Layer 5 of a small transformer language model trained on English Wikipedia (12 layers, counted from 0, width 96).
Take only the direct path to the model's output, skipping the later layers: a vector added to the residual stream pushes a token's score in proportion to its dot product with that token's output vector.

Output vectors of the tokens that the questions are about. A number n stands for n times 0.0044.
" review": 11 -12 24 140 -182 99 199 129 -11 5 -98 -106 -85 100 -28 22 -30 102 175 -66 -24 64 -1 -82 57 -47 73 57 -1 -66 -25 -2 87 5 35 5 -87 -78 -194 -74 -49 35 128 -154 -155 50 -95 -158 91 190 -49 -267 -56 -121 -9 47 62 52 315 -1 218 199 -87 -82 -62 -147 268 -9 -34 -142 136 35 -162 277 -144 258 118 -49 34 -231 -5 93 -71 39 -27 -179 -87 36 -35 -28 -8 38 38 -129 -6 -7
"aken": 17 63 4 -181 39 20 206 -6 91 -123 -10 -43 -216 -146 -236 110 -76 87 223 47 196 -12 50 -123 -265 70 -94 182 60 -141 -21 -15 -38 -178 -14 -12 -217 -194 272 -50 1 53 -24 -21 47 61 273 -100 -48 90 -16 -117 63 -56 247 34 161 216 -62 -45 -44 38 291 -172 -269 53 -76 12 -26 -27 95 87 -55 -37 -70 71 84 78 189 -177 -10 -114 -172 90 -100 67 22 -18 45 50 -96 73 23 8 46 -41
"|---|\n": 218 -6 -64 -11 -194 -129 -35 -52 345 -50 -2 -66 2 -118 49 142 121 -154 49 -28 101 -40 29 -57 -229 -159 59 120 -25 167 191 -64 -81 -123 -100 -63 76 30 216 87 -73 98 -79 -54 -152 102 166 -210 -41 -31 276 54 -40 -78 77 72 131 183 214 -214 -230 -59 241 5 -151 -102 7 -206 -7 -240 294 -208 -277 95 -139 371 213 184 -116 -131 -12 68 -290 118 120 155 1 186 -103 -37 19 25 -19 -147 -13 -164
"stem": -21 131 -3 -62 -138 -3 132 222 -22 -30 15 -186 -112 -104 -68 107 136 24 12 18 -63 -172 -101 118 6 -234 -33 84 45 -131 195 54 147 -68 -14 -31 -77 29 203 66 -81 -48 201 106 -137 -61 171 137 128 137 76 -65 -196 -238 -18 -23 -70 85 67 8 -320 -170 244 -181 -148 -57 116 -148 -73 -163 -124 83 -271 219 -166 31 190 329 92 -44 -85 -113 -175 169 58 -85 -50 118 137 -49 35 127 202 -37 88 -31
"ction": 222 -99 -158 121 -1 34 -69 134 188 -30 67 72 93 31 -87 219 -63 -89 -32 171 -69 -2 -5 -48 -86 68 -103 33 32 -65 323 204 159 35 14 -9 -73 -85 -43 18 -141 101 222 -88 59 9 -30 -15 196 -52 100 -154 -298 -58 73 19 -101 -10 68 146 -45 161 105 -148 -86 -174 -258 -190 -95 -205 -20 42 29 -75 -190 344 283 35 98 -92 88 -173 -181 108 -163 -240 14 -127 24 138 202 -14 126 -195 -100 -92
" Player": -19 -121 148 -5 -44 -73 -12 116 49 -46 -50 -145 -151 -122 -33 38 22 -108 -114 35 204 14 -153 -17 92 -24 96 100 92 158 30 -125 -104 -187 -108 -40 46 -40 -66 -2 88 130 234 45 -39 -66 20 -177 206 32 34 -34 -47 -136 -16 -32 103 29 -27 -127 -191 119 71 16 46 -43 -5 -120 43 10 32 68 -232 55 -163 197 114 -1 -70 64 159 90 -130 12 193 -96 -153 231 112 -92 -39 148 125 -5 -35 -78
" Histor": -6 113 -185 -74 -95 -9 49 105 42 -35 -123 24 -93 -9 -189 89 -23 18 -4 -28 -1 -41 -126 45 29 -1 101 -104 57 14 135 131 -168 68 72 14 -69 136 45 75 57 49 148 204 54 20 -150 -22 50 114 -14 -29 -85 -33 -77 87 -63 -116 89 -53 195 -7 23 -100 -47 -97 -25 -97 -100 -8 4 -47 -109 -24 -61 249 -22 -11 -11 -72 -25 -115 34 -49 144 -134 119 179 -139 138 -65 82 197 -74 -59 -76
"very": 57 1 32 -114 -135 87 -46 -29 204 -10 -155 133 -163 -59 -45 122 228 -50 96 68 145 -37 -114 -34 -117 -155 -82 339 -19 27 126 114 -58 -14 304 13 79 -206 -4 85 -39 -62 217 -193 -164 57 91 -26 -85 48 179 -8 -179 15 -131 46 -48 173 3 148 95 208 108 -57 -46 -87 -29 -186 159 -58 -41 -96 -119 239 -152 106 64 112 228 -156 -119 -110 -125 7 33 -52 -84 -40 151 -23 -298 -273 -8 93 -66 -38
"omes": 43 140 -60 6 -76 61 11 98 -20 -45 43 16 -114 -67 -68 104 79 10 -49 156 86 -154 5 -84 -47 -258 135 155 -69 149 -104 138 -77 -209 225 -16 44 95 189 39 -147 -100 56 93 -35 117 20 48 -113 -6 11 -66 -173 -20 -31 56 -204 -13 -87 -79 -97 67 263 22 -102 -148 129 24 134 -131 96 94 -132 103 -60 67 -115 237 57 -89 -67 -211 -75 80 210 54 18 -109 101 84 -48 -177 3 -65 -122 64
" Awards": 169 22 -63 2 -135 135 -186 99 108 -112 -65 -111 -223 -8 14 42 -220 71 14 104 68 -178 -31 -148 -56 -61 84 34 10 36 191 58 -173 -125 6 -7 -49 -122 102 -36 25 -41 66 -91 -64 -32 75 -334 25 142 -131 -234 135 -130 -141 -31 116 24 90 -36 128 -4 115 22 -15 -216 213 -172 -54 -101 -45 189 -139 194 -74 193 -39 122 162 2 168 74 76 -5 271 51 -180 153 123 -50 48 47 130 28 27 -137
"ittle": 58 -105 98 -317 -32 92 227 128 34 -65 -249 102 109 99 -75 151 135 -39 20 -3 99 -47 -50 -90 -136 -29 -26 36 -14 0 -50 112 94 -61 89 -5 -3 -83 -37 -98 68 235 167 67 -12 26 35 -31 -35 63 -18 1 -31 -205 3 -17 -66 190 -91 -50 55 328 92 -129 34 -9 71 -179 1 5 113 58 21 -41 -181 -45 119 100 54 -76 -78 -208 -169 3 -22 -37 -183 125 71 74 20 -324 -78 -48 72 22
"sc": 4 65 7 -40 -7 -110 -30 141 10 42 74 28 -45 -86 37 -103 108 -12 157 152 -146 -89 -214 -156 -362 -127 -74 -148 -95 98 108 147 -3 119 83 -4 143 -129 81 75 -25 69 -29 4 -125 86 87 -71 -10 -13 43 -105 -20 123 -150 2 -143 164 -14 108 -91 -144 79 -65 -134 56 -3 -15 10 101 101 13 -139 225 66 61 -2 79 34 19 -70 -141 65 128 126 -85 22 159 -8 -24 -18 -67 95 50 -110 -49
"ource": 105 36 66 69 86 133 127 -35 88 -50 -164 -43 -114 70 -186 -32 -123 -84 11 89 182 58 -137 -30 -71 -28 10 203 68 87 78 49 172 -31 144 -25 -159 91 48 -39 45 -87 260 91 -175 46 116 -58 50 -149 -150 -98 -158 46 -201 -3 -10 28 31 -234 -258 -62 66 -10 -30 -29 131 -297 76 -99 203 202 167 45 -49 50 209 -25 19 -188 68 -169 -285 34 54 72 -28 87 37 35 -106 -46 214 -82 -106 -7
" Title": 132 50 8 -15 -57 27 -50 97 151 -48 -141 -19 -162 -9 -108 175 -77 -129 68 -47 153 100 40 -1 -225 -84 126 41 -37 -12 169 -147 -65 44 -10 -53 80 -141 -27 116 85 33 136 -85 -42 -40 -15 -207 145 23 -55 -19 -53 -175 -79 117 -42 74 28 -239 30 106 45 -6 29 -142 47 32 56 -21 110 66 -121 211 -178 139 33 -8 -51 -134 32 117 89 -26 97 -101 -11 178 22 -82 -113 6 139 71 -103 -52
"uan": 104 138 -70 -248 -182 120 -113 71 59 -90 54 80 -57 -53 -194 86 53 -59 -81 68 96 53 -106 -52 12 -29 82 -59 31 24 -168 123 84 148 -109 -2 -97 60 68 -203 -87 12 18 69 -28 110 169 -68 133 -175 98 125 -118 -33 -22 -2 47 155 -33 -89 28 -36 106 -79 -109 147 66 -89 -66 -102 68 238 -199 -4 -119 0 -63 116 143 50 98 -50 -49 -92 -19 34 9 -69 192 -54 -22 -228 70 -54 89 124
"\n": 35 -44 -6 53 69 57 64 57 -120 17 93 125 164 -5 115 -32 -36 149 -65 -51 36 -68 -107 58 -31 129 61 100 -156 -99 116 -7 -99 7 -147 6 46 -8 31 -68 -138 -77 93 -79 -14 -105 60 -18 99 -113 -100 65 -262 145 -181 -16 73 -70 31 -99 115 -93 -55 41 137 91 -100 -23 -12 8 -149 13 33 -61 -81 -89 -23 48 -114 41 -39 91 5 30 191 101 4 -31 -66 170 -117 116 -64 48 -13 119
" announced": -40 -62 -37 -37 -114 -43 -13 12 28 -8 -42 -219 106 -42 76 93 -8 20 30 -29 88 38 -30 -151 -219 30 204 -56 102 71 190 174 30 -133 85 -22 -168 17 21 -102 -123 -77 51 -70 -108 23 236 -118 222 60 -79 -106 -83 -151 137 -18 39 4 65 -90 38 117 34 28 -180 -30 145 -90 -172 -15 -84 68 38 113 -90 181 35 -107 81 -111 44 200 -76 -31 84 92 -99 -12 128 54 51 -101 27 33 125 -171
"day": 54 89 139 11 115 -86 -74 217 126 -3 3 -138 -235 42 -97 32 21 -101 -84 6 209 -77 210 33 8 85 -101 32 42 -72 291 -61 -127 159 40 -2 63 26 155 -476 127 185 233 -106 -180 4 141 121 102 -184 67 -94 -84 -62 -173 -3 -66 180 244 -21 -57 88 55 156 -205 -68 -187 102 -235 30 196 -120 -176 89 -58 43 -49 138 54 -276 17 -212 -240 19 209 79 -212 104 38 -218 11 -237 251 16 -24 -26
"iginal": 64 -1 27 -104 -87 -58 327 117 195 -80 32 -75 -228 -136 -152 43 -101 -253 -45 192 168 -227 -31 -113 53 -118 -22 6 -98 -88 -24 -71 -121 190 -93 -27 -154 -198 127 -97 -35 165 -18 10 -134 139 -21 118 242 -5 -1 -5 -50 53 86 36 192 200 -26 -105 -50 138 85 -106 -17 59 244 -99 -107 -137 54 177 95 204 -8 118 -57 -47 193 -127 133 145 -74 41 -60 -222 117 -20 9 42 -118 -182 161 -86 -124 46
" media": -44 120 -18 90 -166 23 148 -60 83 -9 106 40 -11 -92 -42 -85 -4 4 147 -26 46 71 -68 -55 -24 -87 120 -41 -68 -29 23 74 16 88 122 -36 56 -37 16 -88 -8 48 166 7 -141 113 54 -216 119 147 134 -117 -29 -121 -36 59 4 16 206 -80 -69 -11 -99 -131 -39 -88 240 29 73 -10 -6 -66 -52 148 -110 103 31 -32 -15 -31 112 -39 -133 -25 136 -75 -40 72 -54 -100 -92 25 -47 -83 -88 -61

Output weights of attention head 1. The head adds the sum of these rows, row i times number i of z. A number n stands for n times 0.00097.
o0: 12 85 -39 9 -19 -76 -99 -49 -7 -159 -97 -21 25 11 -85 7 -23 20 39 -57 51 -39 -73 31 39 76 134 25 28 -93 93 -104 -190 92 -111 -51 -52 46 -39 14 -4 125 -73 60 34 -30 169 -49 42 -16 44 -29 128 1 5 -3 9 -112 47 55 47 11 -35 135 -45 18 -74 -32 -14 109 -122 -34 -22 97 29 15 -31 -9 -2 70 64 -89 53 5 87 7 92 89 -105 -162 -11 -31 53 -14 41 63
o1: -10 -44 20 88 -103 39 -7 61 16 75 -102 -138 72 -109 47 2 -87 56 -11 -48 -45 -19 -99 -5 -47 -104 -129 -22 59 -12 25 81 4 -9 -13 181 53 51 114 13 -8 38 115 -19 -45 -4 -24 -73 -78 78 56 59 1 13 -19 10 -88 -172 113 20 -19 16 -15 12 -133 -105 25 45 73 -21 -64 -25 -78 96 -53 85 -135 4 69 1 -41 77 81 26 225 46 56 -7 -26 -126 87 2 98 11 22 -210
o2: -55 -64 21 -29 46 -126 -98 41 30 8 25 93 -60 -53 -114 88 22 -129 5 99 85 -34 -28 38 45 112 23 -36 -71 13 -25 -147 -75 37 -127 -18 18 43 -73 58 6 35 -25 32 -47 -77 60 -71 -69 -12 -82 -63 23 94 44 115 62 -46 25 104 183 -62 94 37 14 23 75 21 -14 -102 23 12 -29 -18 56 -86 6 -16 -153 10 -21 52 21 -49 -97 -19 98 3 35 -10 18 4 55 -87 30 163
o3: 56 -105 -56 -42 -26 18 30 124 -48 -115 126 53 43 -48 -77 -17 6 97 21 -2 96 27 91 179 47 13 167 -25 -40 -83 -55 -79 -78 40 -114 -89 48 0 -139 -33 23 -27 36 22 -42 83 59 -58 -9 -10 39 6 36 -67 21 -82 -29 -80 -50 68 192 57 -65 -34 -47 46 -27 -120 38 -29 3 60 24 -32 35 -139 21 -70 -122 64 147 116 -99 -222 111 -77 -68 103 119 -131 40 -4 -45 112 -66 25
o4: -89 39 44 -99 -55 33 33 81 -28 -9 -47 -70 172 -67 71 80 -58 67 -157 54 -11 94 -119 52 9 2 54 13 16 -179 77 0 -142 66 -21 48 -34 148 -84 -124 -64 77 -165 -25 48 5 -86 18 59 -114 40 -37 3 -31 -120 -126 -22 -63 -52 -44 -23 42 -41 47 -76 34 -110 -92 -50 36 -57 52 13 -5 115 99 77 66 -24 -34 116 72 33 -91 50 93 -46 -8 -33 183 23 25 -84 65 128 78
o5: 157 -93 59 208 -36 41 8 -17 -9 -188 -18 51 74 104 -58 -36 140 12 19 -152 -190 -45 -25 -27 -51 0 -57 71 -206 104 -75 -11 42 86 49 -188 86 18 -29 23 150 101 93 -40 -2 29 -40 -119 91 49 -2 5 120 -86 -36 -137 28 -80 38 -14 -66 -108 132 -8 -49 -4 -51 26 11 5 -67 45 130 95 -82 13 -163 37 49 21 -8 -36 62 -70 29 98 -128 0 57 68 -70 18 -28 26 -29 16
o6: -25 -120 94 37 -26 -37 -23 -88 86 -22 46 -20 -96 77 -68 40 83 9 65 -89 -42 -123 138 36 -40 27 -24 -65 -1 34 -32 7 -36 96 83 -40 107 -31 -14 67 124 116 -43 17 -36 -11 4 -57 103 -3 33 -37 -110 -14 69 31 96 14 -88 -159 -96 -25 -121 6 -35 -112 82 22 92 7 -159 -75 -80 78 -17 189 91 -62 114 -25 22 22 -12 71 -58 -76 105 11 28 -79 10 42 2 -72 -32 25
o7: -75 40 -18 170 61 -70 -59 17 -3 260 -4 -53 54 -35 163 75 -23 -126 -72 -144 -4 -68 -129 -30 -40 41 -118 17 -2 -65 29 60 -81 -95 53 203 -36 -48 80 53 -56 -36 5 -38 -29 -121 -37 -5 -3 113 -64 5 21 6 66 83 27 -6 122 0 -180 -39 12 4 -22 8 38 4 13 19 -5 131 -156 39 94 36 7 59 -22 -70 -28 16 57 11 -27 66 11 24 29 -70 -18 32 94 -19 3 -185
o8: 91 48 43 -149 -56 92 -2 -38 128 182 -85 -19 57 132 60 -45 -56 11 -40 -139 -103 -21 -38 -79 1 159 11 8 188 -91 87 110 10 -8 46 99 -219 91 109 -51 -37 -77 48 -68 17 -70 -80 58 -73 -40 -93 43 52 -44 -48 -40 115 28 73 -2 -15 97 32 50 25 18 -47 17 93 45 91 -8 89 60 -31 57 67 -52 -31 -136 -134 11 -90 145 16 64 20 -88 -121 -190 -1 -198 -75 -64 65 -125
o9: -17 5 43 -54 50 -87 -65 -81 2 424 -41 -33 12 -10 -57 94 93 -75 0 24 -26 -120 3 11 -123 38 -167 17 -7 36 -20 64 56 -1 66 245 -28 53 21 103 21 -18 26 -25 -61 -21 17 48 -101 2 3 22 -133 67 41 60 -21 30 -121 -31 -110 -12 -2 91 -19 -61 68 160 20 -54 -39 4 -15 -5 54 9 -96 -34 -9 -99 -147 -28 47 -39 -57 69 -16 -97 -3 32 85 -37 37 79 79 -31
o10: 59 -161 -9 30 38 -145 1 -26 -31 111 140 27 -52 -52 -119 90 126 -45 99 15 -69 6 85 -68 87 84 -37 41 75 114 -7 -24 135 -121 98 -106 44 -51 43 94 -113 7 -13 16 80 -61 -59 -102 -1 -181 20 147 85 113 21 48 18 19 -33 -100 -53 -124 53 -75 115 25 -36 -52 -21 36 -63 -44 -36 -90 113 -165 -61 -12 34 87 -85 -32 67 43 -118 140 -86 -93 -55 150 -78 -18 -20 69 -7 47
o11: -72 3 -37 86 -20 -13 -49 -44 105 -424 -23 1 60 16 103 19 -31 -41 56 49 83 61 -4 -77 106 -40 16 -70 33 31 -137 -69 -15 -56 -85 -165 -14 -119 -53 -76 79 16 -66 55 62 79 -72 -19 18 41 55 9 220 -18 1 62 53 -35 -42 99 35 82 119 48 -23 142 -11 42 -39 -74 32 21 -41 44 -67 -136 -24 -166 75 93 91 74 -18 4 16 -114 110 70 -80 -12 8 16 12 39 -68 70
o12: 58 34 25 -23 -53 -43 -97 -19 7 -113 -69 68 -131 1 -111 -47 -36 -41 47 -86 -169 -57 48 -10 -85 13 62 11 50 74 65 -44 -39 177 50 -54 115 11 117 -13 116 93 28 110 -21 -51 -98 -109 -135 -53 103 -25 41 2 20 183 84 42 76 -73 -91 -15 -29 67 -12 -130 63 28 33 27 -161 -42 9 102 -86 36 33 -76 105 20 -53 -48 113 105 -10 2 57 -49 -51 -10 -13 17 10 -65 72 56
o13: 22 -100 3 46 13 -12 -18 -89 -45 -476 91 -47 -6 -6 -31 1 10 14 6 -66 49 74 22 9 119 -6 78 -194 49 -41 7 -19 -18 151 -186 -155 -8 42 -35 -15 -155 140 -21 46 15 -10 -21 -98 132 77 -4 -22 9 23 73 -61 48 -107 125 31 29 -10 -69 61 -1 13 -124 -19 14 74 5 -27 -21 32 -48 33 10 -1 46 193 7 56 56 -36 21 -94 93 1 -106 -173 -2 34 104 96 -24 122
o14: 88 -57 -39 -96 37 24 69 79 -78 100 53 -140 0 96 1 -56 -152 118 -60 60 95 60 109 37 29 -18 8 103 64 -59 25 -123 43 41 13 -93 -97 -50 -78 28 91 -43 14 75 99 132 -99 -22 -43 -33 82 64 -46 -23 63 -50 -38 31 -17 119 103 217 12 -14 -67 56 27 -94 -87 -104 -99 -13 33 -69 -57 -72 150 -134 7 -105 88 7 16 66 -46 -141 -164 -54 63 -117 72 -18 -11 98 -18 -57
o15: -57 -71 62 62 42 -57 86 117 -46 265 54 -105 130 54 112 28 99 -5 -55 53 32 -96 -64 35 -50 -97 13 37 -103 -60 -48 30 16 -31 -99 -3 35 -28 -60 -130 31 -131 48 35 7 28 -12 -153 3 41 62 85 -33 -67 59 -47 -91 -3 -72 -5 -105 0 -70 40 73 -23 -18 106 -90 -12 -69 28 -26 44 19 -88 6 32 74 63 54 -34 -4 12 88 33 -12 53 4 -2 -11 5 -48 101 -25 -73
o16: 135 -188 52 42 32 -87 45 -76 -138 -130 98 -35 15 53 70 -26 92 -72 -27 26 33 -12 48 -21 23 85 -52 84 25 81 84 46 194 -262 48 -76 -92 31 93 129 -180 -63 37 -103 -138 69 13 -38 -68 -63 9 87 82 82 38 27 -2 -37 15 17 -52 -9 -52 -151 -25 -4 34 -29 -113 -120 -120 -19 139 -13 47 5 -64 -112 55 104 28 169 -7 -105 11 49 -134 -46 48 266 -46 66 16 40 0 2
o17: -24 -14 -61 23 -72 -60 -29 106 -147 193 67 -5 -6 -112 33 -3 -32 -51 -59 61 135 -84 -15 88 38 -58 29 60 -152 -20 -44 -105 -50 -90 60 -63 137 -115 22 78 162 -16 -68 -97 -10 -39 56 -25 76 -49 96 11 95 -43 95 40 -48 -13 -61 83 6 41 58 -23 132 -91 72 -7 -11 -2 76 32 -45 7 -73 -31 -30 73 52 12 110 -70 -4 -158 -153 -32 1 71 21 82 -59 81 89 65 -81 33
o18: 53 -147 87 10 52 -13 -51 -6 44 -61 -50 -161 -16 -23 7 19 -17 109 -14 136 -107 29 45 5 42 -48 24 97 -59 -77 106 -20 97 -13 65 6 31 6 -3 73 -68 63 41 -27 -94 144 204 -82 2 12 151 -49 73 -66 -20 -19 -46 28 -9 -75 74 -45 -151 -151 -157 -54 108 -70 -23 -142 -76 18 60 -4 11 90 -2 46 -11 19 56 87 50 -3 77 16 -28 -42 76 -82 66 -27 33 1 -55 -53
o19: -120 144 49 -15 4 -49 35 -17 -12 62 -71 134 -18 -3 32 78 -3 -122 72 107 27 -64 -141 -27 -76 56 -22 72 -33 56 90 4 -14 -36 -57 82 68 -75 55 98 1 -97 -104 -7 -51 -148 -14 46 -15 -127 2 95 -18 126 -12 39 -8 -37 -118 -84 -133 -164 52 146 126 2 27 117 13 7 -18 -4 -176 41 -8 26 -134 81 -15 -66 9 -125 -60 -23 48 52 112 -54 -17 41 129 49 48 6 69 42
o20: -43 23 13 -198 20 146 79 45 -18 148 28 14 11 -102 -57 -13 82 55 -63 9 137 1 -68 37 137 27 2 -92 42 -113 -79 46 -71 86 -84 -10 -64 33 13 -11 -82 99 -62 1 -59 99 42 -5 -68 -146 -65 -175 21 162 -29 -80 157 -56 134 153 98 24 -48 60 12 -41 -86 44 65 48 32 -99 -3 32 -131 13 150 54 8 68 -14 30 -81 58 -23 -71 -18 -69 -91 -34 -47 -32 -76 -130 56 2
o21: -3 78 14 80 -93 -125 -43 -13 -102 139 -107 44 -27 -114 -84 -40 -2 -12 22 -57 -35 -139 85 75 -77 59 83 -70 -90 171 -23 20 -55 54 141 34 97 46 47 79 227 77 38 18 -94 -53 3 -47 -49 33 29 8 61 37 12 102 -105 7 -89 56 -92 -2 54 -36 -22 -137 90 102 5 53 -110 9 14 -6 -86 75 -37 1 36 -39 -122 -154 43 38 14 -47 73 -26 -81 56 -70 48 2 -22 -27 -12
o22: 68 -26 -129 9 67 -60 156 -47 -61 -175 -7 172 55 27 -8 -95 117 -73 26 2 -2 16 23 24 -43 0 144 -26 -136 130 49 1 41 -55 33 -116 76 8 17 6 -63 -142 32 -16 -69 34 95 77 -84 59 -34 31 -3 5 -30 -113 -48 77 26 -6 19 -108 162 -30 116 91 25 -25 -102 93 -35 -55 84 -110 -35 -109 23 -95 -48 118 62 10 -33 -67 4 -28 -171 107 110 73 -24 -37 -55 79 -27 -30
o23: 13 70 -110 6 -26 35 -53 122 66 248 20 8 -70 -19 -22 -65 -72 32 46 30 -10 50 83 6 -72 -166 -33 -88 25 -32 13 -10 -46 0 36 26 -30 -168 -35 -120 70 -16 -103 50 55 -93 -35 47 19 44 -4 -118 -20 -47 22 123 167 -33 -9 -94 19 79 150 -2 -18 6 113 -114 80 32 17 27 -99 46 -18 114 122 -2 -70 -135 96 9 -23 -52 -163 63 -98 47 147 11 -71 144 16 -113 -8 8
o24: -132 26 -14 -21 -5 -88 -20 -56 36 19 -14 -169 46 -52 -97 -33 102 -74 23 121 -123 124 -44 86 -22 -45 166 19 -129 -12 -26 75 8 -106 -47 23 135 -12 80 29 -123 45 71 35 106 143 29 -149 -69 112 136 -24 216 10 -121 1 -110 5 -28 -109 63 -145 -99 11 26 -88 66 70 38 -73 -3 -113 -68 87 5 -27 -100 6 3 118 48 14 33 -64 35 -50 -99 -50 32 19 83 20 78 -6 139 79
o25: -98 191 -56 0 -76 85 -14 -18 -10 -267 -35 73 -32 -78 50 -9 -106 128 15 56 187 62 -58 98 102 -60 -67 -207 6 -8 -35 66 -4 78 -42 9 -113 26 -53 -203 -28 39 -142 101 65 -32 -43 56 84 95 -6 -42 130 4 -112 127 3 -39 6 22 43 32 -26 43 -11 93 -81 79 -122 63 164 37 39 -72 71 -72 69 -28 3 -11 -57 17 -44 39 -8 -26 69 -24 -76 58 -37 -88 -144 22 -6 -26
o26: -15 67 3 35 -60 74 -43 31 29 -92 -86 96 15 63 75 20 2 28 64 -24 -43 -21 -11 -75 32 78 65 -47 -22 -108 0 -46 -173 96 -123 -78 -34 48 -83 -3 187 63 -142 -83 17 -22 56 77 53 -43 197 42 146 -68 12 -43 -150 -16 -42 87 106 77 3 121 109 21 -104 -32 -104 1 73 -59 -40 29 3 10 -120 106 -56 -153 107 -86 -17 -30 121 -82 190 -38 -252 -170 123 -79 6 10 54 32
o27: 30 97 -86 64 -118 -103 59 33 55 124 20 100 -99 -118 -127 -16 -20 -95 29 -105 114 -98 -122 84 -152 -124 20 -20 40 19 58 -52 -74 -69 44 124 17 -126 121 167 -32 -27 -79 26 -31 -179 53 -162 56 18 52 -62 18 57 101 36 171 3 -5 -42 -97 -126 -40 27 -34 -47 75 -65 13 114 -108 2 -97 3 -32 67 15 102 -9 6 87 -29 68 -80 -17 -44 -54 145 143 38 -51 146 215 48 26 -86
o28: -1 -24 50 -31 -93 -96 -28 75 76 270 -56 -37 -43 -116 -46 106 -6 -22 8 -44 -58 -30 -49 125 -94 -99 -45 160 2 59 51 -59 -61 49 60 143 98 -123 96 11 43 36 21 73 10 26 22 -108 -82 -51 -5 6 58 16 -11 83 52 -5 -126 -182 -107 30 -63 8 -112 -38 161 37 63 -3 -127 169 -81 60 13 30 -50 -86 -62 -86 -20 -66 36 -61 -47 105 8 30 135 84 -32 80 60 -5 29 -75
o29: -11 26 18 31 44 -68 107 -136 49 -18 -8 -34 33 61 -128 51 61 -110 -78 47 4 -50 35 -100 -10 114 -3 100 -41 95 37 -20 -51 -64 71 6 -62 -135 -24 90 48 -28 74 -27 -90 91 48 35 -43 70 -57 -16 -9 119 113 -53 -52 14 -66 6 24 -97 91 25 1 22 155 112 -66 -9 -108 -93 -40 12 -128 60 -90 -109 87 59 28 -44 37 43 -22 -31 -63 80 84 114 -14 -77 -6 12 60 -79
o30: 35 -121 -254 37 -6 -34 -43 9 215 88 -43 96 -81 -4 183 64 -136 -58 118 -23 -82 36 -17 -79 32 -19 -4 -16 -8 -29 133 -118 -153 22 -156 87 -4 -154 44 29 -17 -93 17 -95 114 -57 70 -36 -27 51 90 -55 -86 -36 43 122 88 10 145 -22 -86 164 98 -51 16 -57 58 -53 35 -97 48 -66 -9 79 52 97 -50 -81 -184 173 -92 71 153 98 82 -137 63 -10 -70 5 118 126 114 -162 27 -105
o31: -62 -61 70 110 -37 -117 -66 -47 -47 111 30 -64 35 10 73 72 113 -88 36 -65 -74 -110 122 -45 -60 94 -28 -39 -122 -57 40 136 52 -121 78 53 93 -18 47 -34 43 -22 112 -37 -99 86 21 -89 41 170 104 73 -79 -126 20 159 -6 -9 -121 -107 -89 78 -23 -139 -43 -79 98 90 40 -83 -81 70 9 51 92 82 -32 -89 66 -86 -26 112 -59 4 -33 -2 36 135 -127 146 -27 -21 -13 -90 62 -58

Each question shows a token from some text and the vector z that the head gathered there. A number n stands for n times 0.0074.

" Spain": -41 -8 -51 26 99 40 -47 21 -23 63 -96 -52 -38 -115 -12 7 -9 32 22 36 -30 19 5 28 9 78 22 2 28 -43 -15 62
Pushed up most: "omes"

"t": -1 -8 -39 20 16 36 -20 -12 43 38 -42 -43 -15 -92 -4 -6 -38 -18 59 -14 34 -33 15 74 12 -39 -21 -51 70 20 -33 -1
Pushed down most: " Histor"

"6": -69 -61 18 -18 9 -96 23 -7 11 -9 -11 3 -6 -54 52 -3 -36 50 13 53 26 -55 -62 100 -2 20 11 8 26 -60 63 -20
Pushed up most: "iginal"

" it": 3 11 24 56 26 -34 -49 26 77 -31 -48 -69 76 -51 46 16 20 26 21 -84 73 -20 13 -7 -26 -32 -27 40 13 -65 82 29
Pushed up most: " review"

" Ch": 43 9 122 -36 43 73 115 -74 34 105 -10 -157 -27 101 -123 -43 -63 -123 46 -22 144 -49 -59 -120 124 -86 -23 13 -83 87 -37 -28
Pushed down most: "aken"

"7": 3 -33 3 46 52 -101 90 26 -77 38 -75 14 -61 68 -84 -90 -60 5 -36 49 1 22 10 49 26 88 -42 99 9 82 -31 82
Pushed down most: "ittle"

".": -24 -81 86 -33 69 -88 101 72 -68 168 32 -52 -13 -219 -76 26 -97 62 -19 171 -168 85 -50 164 -29 1 56 26 163 -13 159 146
Pushed down most: "uan"

"out": -35 -12 -20 28 -34 -46 88 -22 -40 22 -117 -13 -88 -34 -37 -128 47 -27 79 -118 -72 -22 28 70 -128 -134 -102 54 -48 33 222 108
Pushed down most: "uan"

"ary": 15 -63 -24 -15 21 -27 -24 -11 8 -1 2 -23 -7 -30 -13 -46 -49 12 31 39 14 -22 -16 71 -19 6 -1 20 63 3 21 -24
Pushed up most: "aken"

" France": 13 -29 -11 27 80 -13 29 16 -3 23 -97 -77 7 -22 5 12 -38 -19 17 -24 11 21 -7 -4 22 31 30 -17 -12 -51 -6 42
Pushed down most: "aken"

" ": -59 -79 -6 174 -37 -71 0 -101 -113 -179 -166 84 -57 109 57 -175 27 68 156 -87 63 -23 27 75 -87 122 19 -76 -33 -97 91 -15
Pushed up most: " review"

" the": -93 -66 -10 1 -24 -18 -74 -62 22 51 35 -61 -45 -139 81 -18 -2 24 36 -21 4 27 39 86 -6 -47 -47 -99 -37 -27 -45 -1
Pushed up most: "ittle"

" Sen": 90 88 -51 50 28 -30 -56 -8 70 56 -35 12 10 19 42 -23 45 -14 61 -36 13 4 -20 -37 17 47 50 24 41 7 4 -41
Pushed down most: "omes"

" |": -35 130 23 -119 144 -194 -49 220 50 119 -129 -200 -19 -152 -142 -54 -128 -84 36 65 30 -16 -212 172 47 59 -10 24 189 -125 219 125
Pushed up most: "|---|\n"

"20": 13 -41 -72 30 190 39 -23 -38 -21 -50 -68 -105 -56 42 -76 -27 0 0 -47 -18 58 -11 58 28 -56 61 83 29 -94 -96 -50 -101
Which three tokens does it push up most, strongest first? "\n", "uan", "day"

"ang": 16 -17 8 -17 22 20 19 -51 -16 -14 -54 40 8 -29 -17 3 -62 19 5 33 -11 17 -27 43 -6 -12 16 -24 18 28 14 34
Which two tokens does it push up most, strongest first? " Title", "iginal"

"ied": 32 83 -63 21 23 -40 23 8 72 61 -41 -224 -21 -164 -54 -71 30 -50 100 -82 -4 26 18 42 -135 -134 -47 64 29 58 -18 37
Pushed up most: "very"

"aw": 45 7 4 80 -2 16 60 44 -25 35 -22 66 -47 64 -62 86 43 9 3 3 2 22 -20 -15 -49 -28 -11 84 35 4 14 64
Pushed up most: " Player"

" per": 4 11 -25 -16 -6 -1 39 10 16 23 -2 -111 29 -81 -75 -25 -5 12 -29 20 30 -22 -6 63 9 -18 -53 88 19 8 -31 13
Pushed up most: "stem"

" r": -63 -49 38 -50 -36 -125 26 -99 75 111 49 -92 52 -54 92 -14 -39 -69 -63 51 88 -23 -38 -10 89 -61 1 -103 -53 28 -20 -64
Pushed up most: "ittle"

"y": 22 -31 43 -6 46 30 -6 -50 -19 29 -45 -11 -25 -33 -36 -19 -47 15 23 46 25 -12 -32 34 25 -3 4 5 16 12 -63 -31
Which three tokens does it push up most, strongest first? "uan", "day", "omes"